Layer 2 of a small transformer language model trained on English Wikipedia (9 layers, counted from 0, width 128).
Take only the direct path to the model's output, skipping the later layers: a vector added to the residual stream pushes a token's score in proportion to its dot product with that token's output vector.

Output vectors of the tokens that the questions are about. A number n stands for (n - 500) times 0.003.
"cted": 572 538 619 577 465 763 511 413 529 372 574 727 502 422 543 736 788 352 498 706 692 206 642 386 672 766 433 437 393 235 498 311 549 217 562 427 755 776 354 498 439 506 697 269 257 445 524 625 477 664 398 130 514 656 473 419 772 298 205 292 593 539 427 485 571 678 332 577 535 353 506 435 573 569 515 640 398 402 608 709 566 685 343 426 332 607 448 539 701 547 552 356 369 326 489 320 355 594 426 529 483 533 604 623 447 615 463 464 239 981 167 475 778 441 401 744 400 704 413 335 449 383 786 411 402 373 362 501
"ional": 455 564 283 506 677 399 360 214 419 625 584 543 225 448 544 541 459 529 399 835 473 395 559 636 521 617 466 159 554 386 355 449 396 413 540 375 541 291 782 545 544 646 217 379 288 561 603 307 544 503 625 346 594 391 182 395 441 640 404 351 714 769 499 465 550 396 358 410 632 743 737 540 574 472 652 707 520 555 414 689 533 761 314 570 533 481 374 251 474 602 711 512 352 391 503 531 435 750 473 915 697 472 591 804 533 271 410 479 682 672 573 672 562 37 547 503 686 404 388 601 277 486 434 601 429 382 584 339
"eter": 456 227 495 439 645 369 545 263 622 396 419 392 396 513 396 358 395 248 505 257 664 456 498 553 314 547 338 408 686 664 618 561 478 669 740 380 763 647 550 550 603 653 433 462 399 670 536 285 549 495 422 570 630 319 468 578 587 554 483 617 511 470 530 338 510 681 434 341 680 225 367 721 696 530 626 449 527 677 532 341 598 631 518 579 748 698 302 518 264 495 451 708 625 409 491 560 434 409 393 662 553 538 451 689 789 253 426 473 245 746 291 572 590 502 408 672 424 305 248 342 442 516 533 563 553 470 405 594
" |": 440 726 444 385 381 401 596 570 476 693 608 420 507 572 514 480 695 592 525 505 452 612 530 589 308 443 742 512 610 533 308 534 612 489 369 578 537 366 310 514 406 422 424 572 557 477 548 495 465 526 435 430 478 527 611 618 441 630 568 656 508 490 307 561 375 649 535 553 398 364 535 392 428 545 235 380 669 538 515 539 458 660 510 379 382 670 616 521 565 321 498 400 482 512 510 590 418 513 583 437 390 541 486 489 480 591 410 436 439 347 562 423 365 510 567 432 505 357 573 567 591 683 402 429 563 564 569 426
"icip": 758 482 579 537 367 682 536 353 498 372 571 437 290 435 590 483 602 467 367 495 670 584 605 252 496 752 602 240 456 395 711 377 307 653 448 454 513 720 607 196 699 587 748 443 369 581 599 412 386 469 495 385 611 402 543 681 501 247 219 329 716 521 441 562 690 321 435 467 629 655 585 660 670 385 609 595 318 638 611 466 503 730 349 643 629 578 475 248 496 558 792 687 211 453 489 267 468 558 499 506 562 357 651 473 714 372 182 312 640 852 398 474 536 429 509 581 319 647 399 345 328 568 466 616 438 320 401 355
" when": 550 666 453 472 619 758 539 366 519 547 318 538 457 495 426 429 465 553 476 508 683 575 507 574 357 619 317 597 567 507 564 490 548 306 360 469 470 579 492 484 547 517 710 495 446 636 523 572 428 430 525 642 463 698 423 463 660 455 382 548 585 586 559 450 498 367 421 460 623 448 428 388 538 361 448 578 320 326 302 349 526 559 498 661 492 427 547 313 448 541 646 609 511 495 493 685 417 518 553 568 518 514 574 391 460 456 484 504 364 534 564 495 548 466 504 511 361 541 477 512 395 456 492 612 420 481 538 504
"===": 747 648 428 422 584 533 668 475 565 762 521 603 448 510 353 441 727 520 593 659 608 357 556 548 345 686 491 385 426 392 578 436 440 504 536 456 464 549 517 384 448 490 355 557 494 445 722 565 344 442 466 367 379 524 520 619 501 485 347 588 428 716 477 607 671 434 500 416 765 420 564 655 456 615 436 626 368 480 494 630 474 376 673 471 380 555 475 485 478 373 311 579 350 407 504 600 614 400 272 249 508 449 268 448 638 332 533 512 556 469 516 483 326 433 302 701 374 579 533 548 372 674 481 758 645 321 563 371
")": 416 590 628 479 561 660 454 698 529 641 478 497 546 564 604 604 600 385 521 744 541 390 392 609 570 558 413 278 746 448 473 662 467 418 743 598 283 530 437 374 565 469 416 665 470 648 396 206 424 436 404 340 498 436 504 419 612 419 402 469 397 399 305 629 578 560 620 546 595 300 491 462 308 337 378 477 609 718 328 624 544 470 525 477 441 485 480 629 426 424 359 409 564 467 502 563 430 351 455 495 527 653 577 393 697 482 520 386 562 416 585 520 430 516 535 361 336 525 537 574 577 577 515 438 482 603 572 617
" ro": 647 491 414 496 440 618 548 502 576 555 563 487 518 393 647 597 514 392 389 476 552 525 652 460 511 463 591 578 458 438 580 496 542 548 382 402 534 599 446 548 487 514 462 363 347 662 488 583 502 563 524 550 528 551 346 351 429 443 498 534 651 522 558 401 529 366 566 372 423 601 644 395 578 510 423 451 410 676 419 439 552 461 438 568 512 419 470 315 543 582 397 562 615 494 488 425 463 401 500 536 633 418 587 348 538 485 530 589 573 438 432 546 527 494 479 496 528 585 432 517 488 462 563 438 505 455 387 555
"ar": 548 401 528 449 507 447 370 521 573 440 586 513 524 659 456 466 430 504 486 449 330 481 506 340 637 389 365 402 423 680 687 537 576 514 504 585 458 457 512 429 451 576 605 278 611 409 328 306 676 640 577 503 573 541 700 428 458 561 434 739 364 490 406 727 316 395 525 389 518 634 367 684 396 375 459 707 573 478 641 256 443 558 649 283 418 507 473 550 435 563 308 354 540 547 487 322 378 562 429 489 691 471 482 689 457 520 620 340 549 686 424 530 326 836 436 453 462 431 616 635 588 612 449 542 484 446 578 588
"der": 341 464 445 590 707 582 592 531 705 419 205 485 225 540 542 579 527 436 592 685 341 604 431 640 114 462 550 367 438 295 703 566 731 330 366 335 352 633 803 490 393 338 318 290 517 615 429 663 338 571 576 508 618 674 307 704 329 314 438 595 534 383 557 730 663 599 520 462 670 433 513 631 651 526 397 594 487 453 594 387 450 626 269 558 609 613 478 510 433 751 374 594 204 299 513 388 545 401 439 645 332 472 688 319 637 437 756 345 487 739 469 530 497 767 372 441 647 739 571 520 308 493 516 618 377 348 334 478
"duction": 698 489 758 535 690 312 486 506 591 459 233 541 410 539 489 846 619 289 374 735 614 590 654 268 292 678 708 141 370 347 643 381 612 540 552 413 464 691 774 475 468 831 340 334 457 620 509 447 494 600 301 319 458 536 523 461 444 384 436 313 709 499 597 191 670 705 465 413 733 518 398 615 821 264 340 611 423 612 445 438 473 506 553 494 546 528 325 479 475 585 480 559 244 265 490 379 459 693 437 258 320 404 466 631 469 341 359 485 351 648 513 459 586 631 518 696 567 706 577 447 457 431 691 831 380 553 122 589
" has": 464 639 573 548 493 695 397 464 397 428 247 431 484 431 500 422 640 373 631 646 720 529 435 617 417 494 450 565 466 480 493 304 478 363 344 518 548 552 363 585 429 530 606 572 547 620 372 687 562 351 672 495 548 442 370 493 584 506 342 523 637 528 350 546 459 338 561 411 548 503 606 648 569 570 453 541 307 556 457 611 591 439 474 587 550 423 291 500 635 473 651 509 591 438 518 466 636 466 417 725 693 464 334 325 561 488 453 391 427 478 254 608 422 557 467 680 478 523 564 420 378 626 467 642 411 535 482 422
" Championship": 678 589 424 467 710 484 373 418 481 424 614 421 371 487 504 391 704 570 499 463 524 413 453 453 357 610 588 445 401 417 651 361 223 195 436 340 517 684 703 407 521 442 644 465 367 408 685 470 387 478 350 320 544 384 500 447 512 551 560 459 515 433 663 471 480 610 329 467 635 653 496 496 432 527 637 482 617 688 464 670 706 511 341 614 700 645 484 500 282 717 424 524 332 503 489 578 429 454 555 548 438 391 523 448 630 453 654 421 453 508 622 602 444 229 406 600 551 742 421 509 538 455 385 764 486 622 201 658
"==": 654 636 598 382 494 598 427 381 408 741 476 405 521 364 648 438 709 467 561 674 628 431 481 509 363 678 597 400 402 224 538 468 526 450 497 494 331 473 470 420 532 367 403 652 454 449 745 497 392 453 355 447 364 691 617 516 565 412 384 558 434 483 558 743 454 390 634 474 654 405 670 666 494 401 289 699 349 557 481 521 530 461 510 446 524 426 449 561 551 432 622 453 592 273 491 550 567 416 400 497 693 623 400 434 702 353 556 229 607 599 615 637 478 382 229 647 296 512 644 484 394 509 333 713 611 426 482 494
"burg": 187 389 691 464 816 657 495 619 515 725 700 566 375 346 498 438 642 479 332 291 435 643 311 576 273 483 460 353 372 345 476 348 565 708 691 444 349 452 484 603 551 753 476 368 372 553 503 653 222 626 650 457 637 691 407 414 449 428 507 138 646 595 558 499 507 366 593 351 616 503 318 468 495 533 812 644 353 366 406 491 787 701 528 639 583 854 246 469 228 614 461 634 452 274 520 665 590 647 580 533 593 583 170 605 588 357 334 411 222 551 404 460 583 541 336 346 664 746 503 511 375 410 717 586 516 459 345 503
"a,": 648 458 366 391 495 596 260 728 416 599 396 476 372 493 428 610 557 514 434 424 690 422 523 544 621 461 314 481 336 444 683 576 623 541 772 453 559 529 434 568 646 479 484 325 674 602 510 634 480 676 452 362 477 448 644 565 518 449 713 462 477 608 459 214 419 377 483 424 393 566 383 496 371 519 655 533 425 421 455 495 553 414 553 729 619 580 440 177 584 545 524 456 644 448 508 332 570 483 640 478 548 522 502 632 530 590 461 408 423 719 502 472 296 505 441 309 461 569 679 484 378 468 455 442 389 499 731 303
"|---|---|": 696 773 541 620 646 693 339 282 528 202 610 893 361 430 799 442 669 381 555 509 409 433 544 366 376 714 572 232 263 628 589 366 536 691 531 435 422 632 454 293 690 822 481 491 433 523 469 557 490 477 694 438 593 483 642 634 703 551 526 658 405 732 362 284 526 384 525 513 481 703 145 329 729 601 416 699 259 517 533 643 454 592 664 537 495 727 362 615 456 509 644 669 214 329 500 478 493 398 463 673 454 331 343 476 657 398 380 495 226 526 301 464 473 449 148 462 376 562 563 524 541 381 588 460 126 455 509 466

Each question shows what one neuron of this layer's MLP adds at an activation of 1. A number n stands for (n - 500) times 0.00053.

n489: 575 472 432 441 627 520 420 453 674 600 386 539 604 387 606 589 503 527 489 580 559 536 527 557 475 802 549 573 605 508 346 588 485 479 604 426 560 564 467 452 396 475 559 523 568 607 426 436 422 729 495 286 452 507 562 492 601 472 457 566 528 513 562 493 514 519 760 390 444 395 480 359 555 493 377 425 516 605 335 594 510 473 607 512 539 469 623 373 433 468 635 316 420 416 622 565 583 536 600 461 446 542 474 445 528 406 480 455 517 423 373 495 495 397 479 486 442 354 563 582 388 484 547 591 523 445 588 580
Which of these tokens does it push down most? "ar"

n0: 500 524 565 445 543 536 495 628 628 528 516 441 560 467 401 640 567 473 475 357 458 550 529 411 385 609 493 439 453 566 417 554 517 405 609 552 528 563 481 543 474 549 357 487 608 547 557 480 498 409 407 464 456 547 491 516 344 546 602 535 597 487 349 559 462 439 518 460 557 515 548 442 478 536 370 523 658 555 375 474 504 585 565 410 597 498 586 532 448 587 532 520 513 648 468 536 423 598 521 498 494 295 450 522 594 452 523 316 435 409 515 549 462 470 603 446 433 416 597 522 435 513 544 394 573 568 364 457
Which of these tokens does it push down most? "cted"

n174: 538 582 471 463 488 470 492 505 535 363 564 413 503 638 406 427 532 293 569 484 556 480 623 512 465 330 525 513 450 509 474 521 560 401 540 513 433 390 359 412 484 454 465 481 506 482 376 552 601 536 528 655 466 582 446 417 517 402 636 676 493 525 393 517 449 586 468 625 644 664 513 535 605 647 458 371 455 456 458 549 435 334 460 507 475 524 491 536 452 373 441 401 534 576 514 523 645 602 469 552 431 469 611 564 563 579 310 505 502 562 529 431 495 525 510 532 551 555 470 526 410 608 535 572 557 596 502 342
Which of these tokens does it push down most? "burg"

n30: 707 363 400 348 426 660 610 494 525 368 548 333 435 521 532 616 509 559 351 542 566 478 612 361 538 506 237 546 573 518 503 456 452 387 639 474 636 505 538 282 433 523 473 581 505 463 503 651 407 441 584 363 562 722 336 575 353 577 377 374 571 576 412 578 487 522 463 628 453 376 513 582 494 577 491 475 563 519 497 544 554 512 417 523 446 439 560 579 616 524 622 671 341 488 509 416 375 656 528 506 604 601 497 683 662 565 322 380 664 633 610 512 509 433 488 415 329 416 538 291 612 540 352 602 395 413 585 523
Which three tokens does it push up most, strongest first? "icip", "cted", "ional"

n37: 431 488 443 332 481 480 605 479 626 648 619 416 577 412 403 508 504 479 478 409 446 586 440 574 561 516 613 496 456 498 535 508 529 506 552 441 563 568 620 400 437 530 564 460 480 446 514 544 596 547 566 474 504 494 375 429 477 555 474 492 597 508 561 430 471 538 361 519 496 486 368 370 527 492 578 468 504 550 436 534 650 434 561 594 590 471 405 496 400 469 520 461 480 504 622 474 473 594 406 467 418 348 463 496 582 524 486 383 529 491 416 454 654 400 496 443 368 560 502 512 429 397 414 413 435 496 504 482
Which two tokens does it push up most, strongest first? "burg", " Championship"

n452: 531 486 483 604 456 447 421 618 493 575 428 420 497 500 498 483 528 483 431 502 668 389 480 417 535 449 408 580 454 617 500 556 516 533 500 487 430 500 475 530 623 428 473 567 525 559 389 424 594 593 557 579 377 354 375 369 519 406 661 537 382 542 390 492 459 530 581 534 572 667 469 609 442 516 460 552 533 562 543 623 646 419 367 520 497 627 457 537 640 413 422 441 530 558 514 403 556 551 382 493 625 498 356 452 561 428 561 588 556 555 448 395 448 470 536 605 528 532 539 608 600 418 564 310 464 390 433 357
Which of these tokens does it push up most? "a,"

n425: 548 523 490 530 587 466 619 406 496 496 544 548 481 565 549 411 485 554 488 377 464 567 459 281 590 519 371 428 500 519 519 453 531 609 558 493 312 418 452 570 459 487 469 373 564 517 454 449 533 478 579 562 510 640 430 460 446 584 494 443 470 575 509 461 463 508 446 578 428 417 569 524 527 667 414 458 442 574 521 447 491 496 547 396 449 521 568 498 453 455 441 469 515 449 450 474 420 468 608 534 482 606 613 506 518 500 579 543 507 510 531 587 525 537 445 443 472 567 489 598 504 463 507 526 554 511 491 444
Which of these tokens does it push up most? "ar"

n311: 315 564 537 507 524 616 476 507 587 513 373 495 375 523 435 481 577 571 488 477 424 567 412 425 468 507 476 689 486 643 491 507 478 507 294 681 507 519 534 565 412 449 584 500 524 469 459 477 527 500 585 520 216 564 486 531 493 498 533 556 582 545 474 455 436 539 576 575 453 491 408 469 414 447 562 662 428 407 532 597 469 502 482 467 434 465 557 521 510 391 438 452 560 549 628 471 413 473 407 466 554 493 519 472 485 520 487 677 558 553 535 437 592 478 526 471 448 292 630 394 333 495 450 536 410 447 558 471
Which of these tokens does it push up most? " when"

n227: 463 515 477 551 356 545 500 407 528 383 502 402 575 390 464 574 386 449 610 549 466 442 576 549 527 542 425 498 625 537 520 582 523 473 505 477 523 421 399 548 445 428 478 470 379 517 498 518 479 248 613 575 375 543 421 495 354 524 363 483 478 425 517 608 614 518 622 630 468 669 455 500 620 592 365 462 425 682 480 452 638 508 568 388 547 280 493 556 405 687 507 525 500 560 507 488 516 580 558 608 502 497 400 485 374 580 384 459 398 536 549 403 639 538 477 513 485 548 555 573 631 610 579 522 515 629 546 486
Which two tokens does it push up most, strongest first? " has", " ro"

n473: 602 385 513 435 478 409 692 359 616 512 513 386 458 487 570 469 568 448 651 498 487 539 451 548 487 540 568 512 509 539 530 521 494 558 552 588 473 524 525 575 428 375 537 480 538 454 401 476 561 545 615 597 453 506 543 457 661 573 525 553 580 370 589 622 519 604 433 438 523 551 389 495 436 450 429 536 476 523 550 551 628 513 500 494 544 463 457 545 414 568 427 498 557 406 494 521 562 572 516 563 516 471 345 544 671 462 440 491 392 484 428 463 391 433 460 630 432 487 424 423 472 403 359 487 469 615 591 376
Which of these tokens does it push up most? "eter"

n170: 508 571 629 410 583 465 325 518 481 503 472 358 514 589 572 615 290 426 421 462 548 512 524 481 493 612 540 400 497 601 394 458 365 500 582 543 473 577 588 625 488 540 575 518 542 634 545 544 656 406 515 389 685 444 487 484 597 508 484 400 409 368 483 568 418 440 532 516 460 493 547 326 397 441 485 360 544 614 487 515 473 384 422 423 663 477 374 458 598 621 365 462 473 330 526 431 411 532 550 612 630 492 548 607 427 352 520 440 495 656 541 407 344 618 474 398 563 621 460 457 383 399 518 522 572 593 458 478
Which of these tokens does it push up most? "duction"

n99: 551 440 655 462 500 516 653 399 379 623 537 369 610 427 462 477 439 429 545 482 534 511 539 398 577 517 657 502 636 477 406 471 437 521 514 417 612 452 401 579 414 603 563 628 552 493 495 532 602 469 459 546 490 544 445 445 412 470 448 523 516 389 586 572 324 342 479 554 387 459 433 517 395 599 493 560 539 505 521 577 406 345 584 397 583 577 526 561 520 432 549 463 641 407 520 471 450 532 548 390 502 545 460 512 488 500 613 410 596 364 467 467 537 355 383 566 563 511 509 423 532 631 428 554 549 578 500 319
Which two tokens does it push up most, strongest first? "==", " |"

n94: 449 503 483 399 614 490 338 589 370 599 389 527 456 460 539 576 507 535 500 383 386 292 450 663 566 565 546 457 599 513 690 546 586 577 432 293 394 439 719 341 582 840 779 456 562 487 397 429 608 490 352 366 514 674 416 451 490 457 486 563 687 411 489 668 431 550 587 404 269 342 664 599 486 474 440 722 551 458 520 266 577 646 755 319 511 575 500 600 619 392 432 460 393 517 481 347 417 457 522 533 377 531 688 456 611 570 506 486 509 326 494 534 382 591 459 373 460 366 667 480 394 384 532 641 541 276 621 595
Which three tokens does it push up most, strongest first? "ar", "der", ")"

n218: 505 537 626 455 575 598 447 509 478 552 602 454 273 438 567 415 646 436 572 557 559 461 459 529 455 571 608 531 470 509 454 545 396 530 419 396 488 559 553 613 448 444 474 491 506 440 555 546 495 410 514 576 557 520 414 488 461 420 375 561 630 464 323 627 500 525 557 274 360 526 512 502 456 515 411 438 553 548 530 576 441 555 502 474 397 595 616 533 559 560 334 459 509 516 619 547 613 477 571 550 636 479 504 488 488 627 454 457 500 490 591 454 375 538 509 377 441 549 661 437 475 358 594 619 419 567 511 520
Which of these tokens does it push down most? "eter"

n456: 550 575 445 411 543 401 464 576 557 323 609 512 572 293 537 570 480 528 543 477 517 596 473 480 416 511 565 485 443 551 504 435 482 654 506 484 522 399 321 533 588 516 597 443 555 500 548 540 578 496 512 460 632 526 487 435 534 479 590 553 448 414 602 452 464 580 567 498 459 525 507 487 542 528 386 631 542 645 450 539 506 543 535 445 562 515 435 445 337 576 566 337 383 515 437 435 532 561 618 461 473 504 534 500 502 430 580 562 498 599 518 487 508 510 570 577 439 415 421 471 527 434 533 412 540 419 404 589
Which of these tokens does it push down most? "==="

n398: 439 385 545 495 582 484 336 412 525 569 512 509 584 612 381 540 505 422 585 455 451 650 496 547 433 495 323 558 703 584 563 580 424 516 363 407 445 487 537 440 566 546 503 483 457 518 598 394 515 522 575 547 454 498 602 412 540 374 488 636 507 560 585 450 485 593 580 533 440 544 571 399 464 471 358 337 505 666 570 426 504 551 539 424 473 519 516 600 706 504 450 540 361 574 635 466 493 680 471 479 540 464 441 500 540 516 556 411 487 475 509 469 434 520 562 409 601 450 557 398 539 562 488 397 285 466 601 548
Which three tokens does it push up most, strongest first? "ar", " |", ")"

n357: 547 423 482 344 524 506 331 443 630 249 512 377 506 565 471 511 651 570 620 462 276 486 500 400 280 421 587 400 584 570 397 408 634 535 548 528 603 478 392 587 664 569 466 610 319 404 582 538 500 680 456 427 479 611 733 617 527 266 597 451 406 419 493 500 674 538 515 458 665 364 362 447 491 548 562 555 533 555 585 590 609 601 613 514 409 539 562 425 544 537 509 423 446 673 572 486 531 587 308 479 464 440 513 399 378 264 432 539 609 413 553 408 589 523 680 407 590 511 437 494 506 515 423 410 387 414 679 494
Which of these tokens does it push down most? " has"

n75: 552 432 345 556 500 423 515 441 464 417 377 572 516 445 711 510 550 451 407 442 440 510 500 536 485 491 453 574 552 631 462 510 417 432 438 470 439 418 469 475 496 571 677 558 483 416 517 414 569 412 491 431 445 545 396 536 509 487 456 399 494 469 488 433 700 470 535 511 605 552 454 527 461 568 392 498 547 567 515 448 551 617 612 512 593 487 404 401 658 492 597 459 392 454 460 525 472 479 530 549 502 526 457 543 516 559 504 683 387 554 395 517 494 531 607 453 620 579 575 447 456 467 491 443 379 512 565 598
Which of these tokens does it push up most? "|---|---|"

n161: 637 402 340 400 478 575 602 598 480 548 432 437 510 577 589 551 532 451 505 465 484 361 487 386 376 475 522 485 550 479 495 493 482 544 460 536 473 491 532 632 454 459 505 526 648 543 402 494 432 594 549 516 490 331 522 363 323 453 664 525 533 574 447 517 389 503 529 397 581 496 457 414 436 561 521 529 498 373 530 502 451 386 583 569 580 517 598 349 475 424 484 516 723 521 581 432 476 410 498 514 566 371 515 580 637 451 453 481 440 431 462 592 578 402 564 547 551 521 534 509 355 521 626 431 656 638 603 500
Which three tokens does it push up most, strongest first? "a,", " ro", "eter"

n206: 400 449 680 396 535 469 494 552 474 536 464 457 439 573 480 416 524 541 445 485 387 481 521 470 459 518 504 459 645 452 597 531 586 402 491 498 506 512 601 506 467 478 521 479 416 514 519 569 322 391 492 437 500 484 588 516 500 455 550 522 552 469 408 426 460 500 599 536 459 449 500 437 527 428 522 442 502 518 560 448 455 479 439 530 472 454 504 526 532 480 677 494 451 582 624 401 564 518 502 511 642 483 403 587 444 422 404 488 512 500 333 589 485 511 552 470 509 485 432 593 554 466 518 471 500 407 463 535
Which of these tokens does it push down most? "==="

n325: 587 570 261 468 262 416 558 514 615 354 565 503 491 444 462 406 426 428 634 503 556 597 359 571 651 506 462 265 662 522 472 440 588 634 618 548 595 500 453 511 445 576 478 410 500 390 511 510 617 388 483 503 398 602 570 363 379 478 512 431 489 426 608 515 569 590 338 446 327 516 470 526 528 572 467 627 548 555 433 552 609 590 461 373 506 594 527 614 692 445 562 475 427 358 524 400 587 621 492 517 392 611 606 615 530 514 511 687 724 331 460 441 424 524 506 317 580 560 372 472 437 580 342 505 435 484 486 524
Which three tokens does it push up most, strongest first? "ional", " |", "ar"

n183: 606 404 377 578 547 509 561 525 273 519 640 416 476 402 453 548 526 547 608 469 385 532 536 523 550 381 561 416 412 540 431 582 482 543 614 470 401 397 487 509 644 507 464 655 393 560 541 529 606 488 519 340 458 657 498 580 524 588 547 476 445 439 544 567 394 611 393 400 571 545 591 634 510 417 581 440 320 573 385 472 505 649 500 518 572 651 461 395 490 638 470 452 498 437 465 570 486 424 434 538 514 473 561 442 415 498 512 525 475 477 584 429 394 537 485 518 384 624 387 410 465 613 533 573 648 477 531 392
Which of these tokens does it push down most? "cted"

n450: 482 418 463 524 412 487 242 646 529 467 397 439 507 516 449 455 415 603 601 443 394 477 489 454 444 466 391 446 569 556 421 354 534 611 523 440 541 529 557 516 558 566 399 450 605 515 489 573 512 563 520 504 512 424 262 535 507 394 442 496 462 609 577 494 610 580 686 588 484 581 505 581 424 507 550 533 395 413 511 504 491 570 424 517 452 482 494 582 537 437 544 439 496 479 513 553 457 500 523 477 425 653 436 548 413 440 528 379 483 471 453 514 559 617 625 395 438 407 580 592 569 549 557 576 502 379 562 273
Which of these tokens does it push down most? " Championship"

n446: 528 518 720 587 706 557 514 481 422 318 435 611 517 423 458 483 473 682 689 429 777 448 385 431 588 629 403 489 393 445 399 455 605 531 416 374 624 463 490 442 509 488 356 357 457 467 543 401 487 538 506 506 320 592 510 307 519 586 462 363 451 464 549 340 517 480 590 371 330 439 460 429 538 521 356 423 503 535 586 791 644 398 421 661 493 610 606 522 712 583 500 376 383 575 473 512 541 609 567 460 544 617 595 736 474 235 521 497 622 595 558 537 550 527 594 311 385 569 325 601 564 670 430 579 484 461 557 503
Which of these tokens does it push up most? "cted"

n364: 621 437 626 621 537 389 487 519 386 405 483 602 517 453 455 547 425 565 609 521 483 561 495 530 406 606 504 432 574 534 481 526 424 538 506 411 438 571 574 440 545 554 511 517 542 562 458 567 406 571 490 551 504 592 470 407 510 491 427 478 470 463 641 381 455 563 461 438 519 532 502 538 502 498 547 472 508 522 343 500 540 486 541 540 455 542 397 412 457 568 401 517 443 485 484 413 406 549 473 449 554 506 503 555 524 434 542 396 403 573 536 417 479 554 492 468 408 561 468 404 464 517 467 465 525 491 377 622
Which of these tokens does it push down most? " |"

n176: 419 441 467 654 580 521 556 453 477 662 446 548 321 548 624 346 519 455 679 802 495 510 691 517 381 457 492 406 629 561 583 353 577 527 565 474 503 404 486 455 492 461 528 546 467 355 497 468 561 431 427 603 472 523 489 536 435 602 567 566 594 442 518 647 486 313 483 500 405 404 526 302 440 466 556 520 473 514 538 429 433 667 715 577 500 607 515 510 506 418 477 470 552 675 481 670 531 556 363 578 518 448 368 551 489 577 379 467 490 631 500 500 530 351 393 497 638 458 584 341 484 388 509 545 465 383 387 466
Which of these tokens does it push down most? "a,"

n5: 623 461 496 586 612 521 495 453 544 458 520 413 407 448 521 561 558 412 502 461 509 418 524 507 502 519 596 612 344 604 348 553 612 535 410 440 562 412 587 534 571 528 535 531 458 376 608 677 467 495 677 475 682 405 448 564 542 398 507 588 591 524 555 492 439 353 459 511 494 508 408 518 615 456 517 609 560 468 507 519 494 464 472 539 486 469 402 474 406 463 460 533 487 516 566 455 486 521 560 437 516 516 470 561 444 642 594 466 537 502 363 283 401 392 487 502 522 562 449 435 444 504 553 468 447 500 504 375
Which of these tokens does it push down most? ")"

n429: 316 522 711 354 566 427 491 500 548 369 579 462 559 503 366 642 542 447 475 363 481 541 601 489 524 595 559 552 401 620 519 421 457 524 671 480 449 515 387 333 537 372 589 373 446 531 634 441 532 597 643 436 517 495 517 405 337 508 667 320 350 468 451 548 520 566 520 601 564 538 611 435 473 544 449 433 473 503 350 447 277 455 386 339 445 587 590 510 578 522 594 586 594 505 523 557 515 437 340 497 360 632 478 362 529 399 503 397 571 323 531 688 584 443 612 466 466 510 568 434 582 475 612 529 505 560 434 482
Which of these tokens does it push down most? "ional"

n41: 522 552 580 651 522 512 432 566 482 592 512 547 617 495 521 442 516 399 463 455 426 413 558 586 446 646 415 520 575 580 562 451 480 467 608 563 394 513 523 582 358 442 486 526 496 651 439 478 451 552 407 457 347 443 443 557 517 434 468 453 562 463 565 498 549 605 564 679 289 666 407 460 423 523 453 342 587 639 609 549 511 584 413 491 403 514 602 612 523 368 500 447 525 565 414 264 559 523 439 536 475 563 433 316 470 476 546 586 617 475 446 563 414 620 488 568 528 556 563 498 500 413 479 421 430 408 437 563
Which two tokens does it push up most, strongest first? ")", "cted"

n386: 416 594 508 567 521 522 464 417 459 473 511 445 492 445 561 482 529 536 615 474 472 465 357 539 416 478 533 573 590 632 515 343 553 622 442 488 516 470 492 564 594 567 620 479 471 505 399 507 588 511 543 504 379 455 450 539 487 511 542 560 588 574 384 533 520 490 523 526 546 380 498 516 573 491 474 527 507 535 513 520 474 431 383 395 502 401 491 498 460 467 556 474 582 451 497 604 586 553 510 494 421 498 426 478 535 558 449 458 444 310 439 594 550 495 487 494 445 480 545 482 476 519 473 504 416 428 410 504
Which three tokens does it push up most, strongest first? " has", "|---|---|", " |"

n87: 350 468 725 588 440 431 526 636 473 408 533 513 465 455 481 426 443 386 470 334 571 595 546 400 478 500 592 441 437 616 452 513 589 571 582 386 369 497 514 510 745 297 570 503 480 594 545 560 615 342 396 218 436 441 594 338 618 377 527 526 548 618 714 532 528 486 658 649 686 665 412 466 642 413 555 648 628 571 581 592 305 497 465 478 639 434 531 529 542 448 623 474 509 371 570 311 170 375 601 332 558 467 529 549 327 497 618 460 466 476 328 510 582 651 639 702 510 453 376 510 398 308 421 252 520 481 522 570
Which of these tokens does it push down most? "==="

n262: 474 491 562 439 478 615 481 425 562 615 638 535 515 519 380 538 491 437 578 314 611 340 553 502 481 487 344 453 534 570 575 419 469 568 519 565 527 534 527 519 539 509 495 486 401 514 441 407 365 493 333 460 373 457 512 382 467 498 391 537 507 588 511 561 510 490 593 608 465 476 352 567 435 495 434 647 355 544 392 507 408 478 451 453 319 474 657 566 376 454 584 654 532 675 429 486 520 486 569 467 464 623 596 486 392 416 518 468 451 520 484 524 595 521 498 642 470 514 569 414 512 690 625 567 403 445 484 486
Which of these tokens does it push up most? "cted"

n52: 383 548 384 450 470 441 372 498 505 439 603 478 495 473 604 610 555 580 616 357 418 336 582 615 486 513 510 376 426 538 560 571 544 440 356 429 626 440 569 581 481 460 464 495 513 540 548 493 411 580 476 408 553 568 341 669 532 360 505 500 360 376 423 461 492 453 505 451 350 509 690 480 586 442 464 623 576 452 442 452 498 480 423 514 539 532 479 445 536 404 366 641 472 559 549 582 422 562 580 602 546 381 447 534 490 510 553 570 550 438 445 522 456 474 500 546 541 432 533 785 502 441 705 562 537 519 495 491
Which three tokens does it push up most, strongest first? "ional", "der", " ro"

n330: 540 436 467 369 453 539 500 574 424 433 416 537 553 495 484 519 576 561 561 412 631 412 462 560 431 586 680 637 571 418 513 510 477 433 446 495 415 426 345 542 458 510 350 597 392 572 532 530 474 572 597 663 408 593 572 500 565 692 467 592 492 587 363 471 474 480 572 604 326 283 710 582 511 536 513 394 424 349 535 603 487 359 397 650 397 443 653 549 520 382 536 347 396 639 581 487 530 503 480 505 417 393 566 381 569 561 379 414 442 506 523 660 392 614 361 409 553 487 353 601 355 369 500 511 595 487 466 589
Which of these tokens does it push up most? " |"

n234: 572 460 686 498 543 372 513 459 495 546 534 427 432 520 448 419 474 493 352 444 404 456 594 507 605 538 636 486 575 474 496 498 515 580 487 409 415 400 472 671 467 472 624 525 400 470 442 482 495 502 462 483 514 513 646 598 365 575 532 324 422 542 662 478 462 483 417 427 531 618 512 486 448 521 524 518 568 537 502 498 513 530 447 415 593 514 477 520 486 692 554 368 372 538 526 463 559 539 468 438 422 534 456 659 557 566 519 433 498 491 449 401 579 619 493 549 509 552 430 535 428 450 506 347 655 591 387 493
Which of these tokens does it push up most? "burg"